Layer 4 of a small transformer language model trained on English Wikipedia (13 layers, counted from 0, width 64). Numbers have three digits each and are written without spaces.
Take only the direct path to the model's output, skipping the later layers: a vector added to the residual stream pushes a token's score in proportion to its dot product with that token's output vector.

Output vectors of the tokens that the questions are about. A number n stands for (n - 500) times 0.0051.
"rough": 567522782589406841269700432372662360718471409461559477242380309251729410587436323396774367374610594306445377356377694366490450555560352620448489346648491577598540524417324711504569568866629246
"ome": 542433520556540689705393788380580326620503572530454341536515234556654283533555212472510444453653720619219576313439727587490729578655410660403239410522576437795538445435612687363819552575412500
"ust": 615416431582591536063440377398444247520467611546540370460326429682627491512526553480670362301635597550516503667418560443377406598687251435418495521559574600785593492403478582327636500588429483
" (": 483538540483421521452572451594483366407495492408488483530568545446474553483490440420569495515705457511576601388530440533491511421463527395506596563421553512541450597424591488437462595561408559
"cted": 645362600389741716433589590569657295552453822513652593179622500668555258548378588275605611504436757364566546451478813659454712728655267500170286460674597401609418658395562332606582704809702209
"ur": 522562476450368448431469626443493351492490524351626349453461577576697551641578328529531415388480453457585385563486379427546479534549280546363401417443557680530727568328428469384606536535516342
" all": 536454632453454622393621559402434418512493559535429477479577492471646540463433428404387513549551537462346596569382574656539531581462526541481367477430553432623550584560494498450504405560510615
"ack": 490586622552452623122592541386474346589497427507615363210386469552596429452453611516537503404516587472396472537386504586448542689273432485603374287515292777610351571507416860431525573660677543
"s": 380438454459345328413398316562534475665509444665438512420820534305519524460271543511440312576370377561431336358482307432234409583479369315480431549497563402559571450473398607347510423512440500
"uring": 547491669471345654408565510308451095704454406559665484131427249452656460354426237505468361644635612268252492504432571316752581663590285760384343199560566801712275597262548406348631385617463410
"al": 554398594392617435435625658550520468622495453439447459564448491261696401565478627547650438473414489551609345440505503404400450500386444711529396653543378422544571493435727582553630677282370702
"ace": 564445496506411641569440504473503558808483510400459610407559423404671500519430564542576593560900603774426473474348401500284601411631556586482198224593461630454476500481353632510354543666582350
"form": 470471828478402368466768233476530586607475591418462727555810472581752373389239462400490695468284604480368389446414601491277688687783447649632258384593442635523547591432654623536624764693631542
" been": 505546560638685675446607425402656214500482753885575459362649327659677411380432232309376554761603570415221433519314736702328524751671663887235174404621401466448205652317624429806732368506342476
"as": 485565449345508452342516588487400525519494563468517447586438669458703480506555533518550333467503596564604608462471528615246412535580458634467530404607374477419516592720484673320505600565450465
" includ": 444555706508433597394648405436434299721496659453439602426555395356612556486452403373486617482564510375364508497326593652394496596551534657458269537285537543572308614372569380477421452729545433
"ween": 569436554490351794337770312283528281746472488973558598089697215326399622448658196398721494675642553267184404376339708838500697831425430873670275211612176696678300621351278636729518715549342489

Output weights of attention head 1. The head adds the sum of these rows, row i times number i of z. A number n stands for (n - 500) times 0.0011.
o0: 474260609374445534803626529630462378389516342397478455459337379351206829677286328730338362700506333299417330636603514703438198405400376408714242829397357368534497337805437641333393414501549684
o1: 706632503200647522473321525486210412346549383423501546510499471734521696355626521467466569372574703330664969480554576544550493324767448612679252478253300705666645621709647603430512204515359630
o2: 353424484565329662336481705603580641662284562384305507251206366539486465769754560448519463684726582513444524338414494319476516441645181690481667364448595528446580513650510635563292580400388563
o3: 676612208750420300145828506341595448607616211502553579564422633577708668379741625447553606613449117634703564689498432382460630244428632237814305648418345700496479566445251376386625502482666477
o4: 657677488279636544212553657454636650441416393467696523347321449290408389432497727103537640330507554404299475580395606711645588338372562335386192446333365552844375587692460595469545447674671583
o5: 571631273381587884695630692512604566675710393522610377595552473570530475547710511418572668591523402457462629405428535631577288409769528608756535364544695352453250619668234574481432595586386534
o6: 668546453647592590596608725490373582354669395621785656457556556397559431556706442586267571506437530413447414369408432533591192271525105493697675534744487778832572406665644431384364908322526439
o7: 273671398409528459582501533325613528266485611628303419646787313471381581320485775575499383304382439537469337615538253732311318205311618389870673639473520363133385435374525907416344796503444602
o8: 541331618497666368424418545346629530714722663564713745380775485457714427442620568551587600675333463539629256452493215349529553525567480755359549606634202455388600588682754496511574489219395892
o9: 603593605777387503299596439596464555436548297310428315346488396326640345261450556606704630672365363729504399812306518463658642560360297491348724511673287494629710646541660312391632585445585215
o10: 481449515498587711484901325394695222521532439735576718260540432539596473520705569486600453662320491591474664423835326440597414683342638370457322403467606522371294515654468480485408432300413767
o11: 494582344317468627502273318405686415372115546436569459483364284411576482410480535504795378367635529592541445501527421454302543485513678786268422412520466344336543379576714387521623444369647883
o12: 518409677723602550033719543428492190588573473680480615443585427548190537768444499448384572412530481558191617667392735611428670486622494497543225356764607465312427557370303248515468457501476611
o13: 535674428547365477314363596493287411569982494382514454713636372340676509557553621322447609563323137305184513388466622351642311274530552560489267485649715600666375467316397491721544619336634544
o14: 509535579615694530386808355203592527376551405396512447647373367644230406479318545516318424397467733444510721235542446285490667373442292692499495495681503556375540365238586603796751512360314383
o15: 577533374444661459630331463518617698856460618449461518292534494454299453474645469431678430527456678554274455231543434165593304350340358470661649216833491524660486200434183576595863458363632611
o16: 371459498918239731382672525424619760556573475597345611501549367488743340780259370779432333194425288559724292569588601466454413608335404554484328710623536358586585561384160480574430254702527781
o17: 407277408450440588685602672371457431610674291339597552538359187354667696350502676550320483354549576462344552774694671513478256478231404524429225713425270295407431751259687312705633343347353629
o18: 082573565591462343623769547634598402479592359599412464383568617344420491341295580679675634792544586591484368365442440173258347827632668567290674370610366331673652497675303363376464599574839253
o19: 518371308380159326188230419791520734463776314438594448659438677456637412571439599286269395423284525759492645531464475508371423409319572730552766475544502272723342539471394170446484792334443845
o20: 418448190519673626601361273445851360565621465637752336520483829533489364340293451391421588291414601414463731825576472690381316569442736456765527321459455690679476246655297314496529398454323783
o21: 571650426498500313678458531318396577186705311555691357363736436320541517499470717367553619541439736400504372570378281393797099468468418386281512288444550564470500652613622728342479083378426446
o22: 509713435566438641423660182751476591223702246287265230493372471322592485573327683634267323520466520447460600227376690489577379462600756459669419360528590383703550422570216574650594649529356737
o23: 226526495550571533619590691461804344514168301384157703678368496477331454542345429597612672725572262251510606299157417746413736605416779605617733581455327651520541479294283604475476381499544597
o24: 474303815832584155721415367329563284443485651547617243401544501349523395369843457531597774232600593471629426513320452578551311569205443522593525347358581604661473497502644634523590525462621536
o25: 629372401638386520259722556491528327520534652590397490495351733481318555362508524164669573530608593506492463637636353248429462309358595670522602361524542463649476560313236463359623478354335405
o26: 673447723598438418139675685581230519166614224570584694531372535450553461480530634453457490463344405673248562326705723480543670515419683529442641516259442265421571407488770464600452462704631722
o27: 628415427392571797505463321665576431516623670380527476738647294779349455489629473665271353503429499577252575542414700528468537479245248579245547726463360253618320522457672442264562598445350359
o28: 639750342429392751316505731665396274439495725479569443417411383328587759414242464465621405521478708329789650513610586347427888602467623567415865538583585514378038188497710452534543145475204497
o29: 610454666468454530680601325442543508481405380309278594459400273515430293396172438537346774584653589304452329423786022782622470483390512237779571086650662619778702581613582364659165641799777452
o30: 608311376296711603402556671350542369554333625485475338364660167540545174511514657501782321608282292602554492754467591425613458583250313708277437727379489589571481534213617462198717543366428423
o31: 470506617764256513462398622455745598371482471486813486444377567555274673840530434246825472497395393691380610410443373640665637267267724549217843292150567581612628471735334424317327619445279445

Each question shows a token from some text and the vector z that the head gathered there. A number n stands for (n - 500) times 0.0072.

" for": 524517549523575457532557501448470490426439500453434395486451452437410646540432466436537529522608
Which of these tokens does it push up most? " ("

"ical": 637503508407668501423326401480555507678768607628643600440546264431572451474499845554247614678551
Which of these tokens does it push up most? "rough"

" of": 600585499439436467500296506713661506559457575391541584586497546447698384512462511537528509547532
Pushed down most: "ace"

",": 531494451473518440463540487497436531495472470449492502454544485497491537532526531485482557470559
Which of these tokens does it push up most? " ("

"y": 591644333548524469332474441479497446595475431340595587387396494551557602459327543455594531346420
Which two tokens does it push up most, strongest first? " includ", " all"

"00": 526594404605281525539436610523571506310485476647406424406428716490518439587585244507526282692494
Which three tokens does it push up most, strongest first? "ust", "ur", "al"

" by": 595580552343424453480250526635637500593523544395587682560508498419617397516430530568522488570564
Which of these tokens does it push up most? "uring"

"er": 370428615667443490301594660584458503462396377490564436474307378500340729529460449255500282664466
Pushed down most: " all"

"id": 519530595465415574584579603513523581389550531553562628532567511567520413422455468462672510480497
Which three tokens does it push up most, strongest first? "al", "as", "s"

" the": 474562437592347421566550528596414418402495434530458394409513482435480430527441360456448481607453
Which of these tokens does it push up most? "ur"

" into": 500567572375471398553500552621574480372462593463503704513506440623541249677462427518392573510480
Which three tokens does it push up most, strongest first? "al", "uring", "ur"

"il": 404613500583644598613565401527451418498648352484487504453581436610591459567520552479464566499493
Which of these tokens does it push up most? "ack"

"o": 586658516466526536550562483360464492598559536519467598356555528493601570491608593338595433337410
Pushed down most: "cted"

"les": 424525398655496581456471565528600627587639520624479385512477607444544467530568365359470372377260
Pushed down most: " ("

" ": 580577414551468424450546449512489506530507541423625598373470532533541575426489543479594486533533
Which of these tokens does it push up most? " all"

"os": 433514496624486541246337442427578555643574624416601509522502462385359491330689552621618453803406
Which of these tokens does it push up most? " been"

"ib": 430517457550436564487611424476409427483464512397462488500589488447576531481488519432542494414532
Pushed down most: "uring"

" Un": 587480444487542529550407419487377456537467433629535487500513509480466523536489486504379519397487
Which of these tokens does it push up most? "ace"

"ur": 474540419564437499435417410578488485577514485342691562378535574427571585547521627505621567521420
Which of these tokens does it push up most? " includ"

"in": 517453447512506551499467328504621433552572465546597507534443549528563483530473701552530501312588
Pushed down most: "al"

"land": 486531484554430460590562544609384562479479480550510524323370372540399431699454412492550485533399
Which of these tokens does it push up most? "ur"

"A": 565381395433438458374446541580441485449467545486541480609409492527434657472542433481429461688577
Pushed down most: "as"

"ed": 435457532517600487537487509625462495503406379591402366627406482469415527508374541499415595121648
Which of these tokens does it push up most? "ace"

"ill": 355429612694444490280597673586466522416362356481590390472330402488311738563445399233491275684456
Pushed down most: " all"

" cons": 534563383567530478426527447534440423556511427433574514430422487539543561477362478372591495423389
Which of these tokens does it push up most? " includ"

"9": 503565461529546487538486608456557575440522515474449508495512503566469515477514476471328483579522
Which two tokens does it push up most, strongest first? "al", "ur"

"ated": 571612567579523329531655527429506643566370277267633406553546491429420616411520461300457260568521
Which of these tokens does it push up most? "as"

"or": 632427546595481558645645600413804619400468420629602547597400444630383470442480396387344581630433
Which of these tokens does it push up most? "s"

"D": 408247477641474563481531533602450488473581438626710396672465482465640595349522387259645400572325
Which of these tokens does it push up most? "rough"

"ies": 373554457475483407488382413462508427576412444426615397410520511408403412550495552481409609511486
Which three tokens does it push up most, strongest first? "cted", "form", "ust"

"e": 273487570304274447397571524313411597454405422301491424449831488391413226395508577518727475349502
Which two tokens does it push up most, strongest first? "as", " ("

" were": 371517584581672416418212403718374442602502538535432300665544296495502583517461546382303468556603
Which of these tokens does it push up most? "rough"

" ra": 518592477475368465534500601508583573335415470638371452554425608535500460627562285491485324617466
Pushed down most: " includ"

"ment": 560548340455601467363378362580505531632486439352567534474596645489589436468385557454399545371483
Which three tokens does it push up most, strongest first? " all", " includ", "form"

" (19": 561504446472412481519443491612448439579499543402491495531516516477552400473484546538519507529517
Which of these tokens does it push up most? "cted"

" s": 527461555569345586534783556499370345469381603589438518630703374598422687401569546525373501473350
Which of these tokens does it push up most? "s"

" l": 500540395527490441523561546418468518488499509443410466457471550518467528413451513440539450484504
Which of these tokens does it push up most? "as"

"ar": 422457430562577591594511488440616460646662481568566403386462651446500558526530570486531645433493
Which of these tokens does it push up most? "ween"

"r": 504502453506519520429544501498500621496459478403448504491511514490495462498523573509522486509511
Which of these tokens does it push up most? " been"

"ing": 452522502570463532317329437517602488604587607384571566553585425450496413395638580584605483675459
Which of these tokens does it push up most? " been"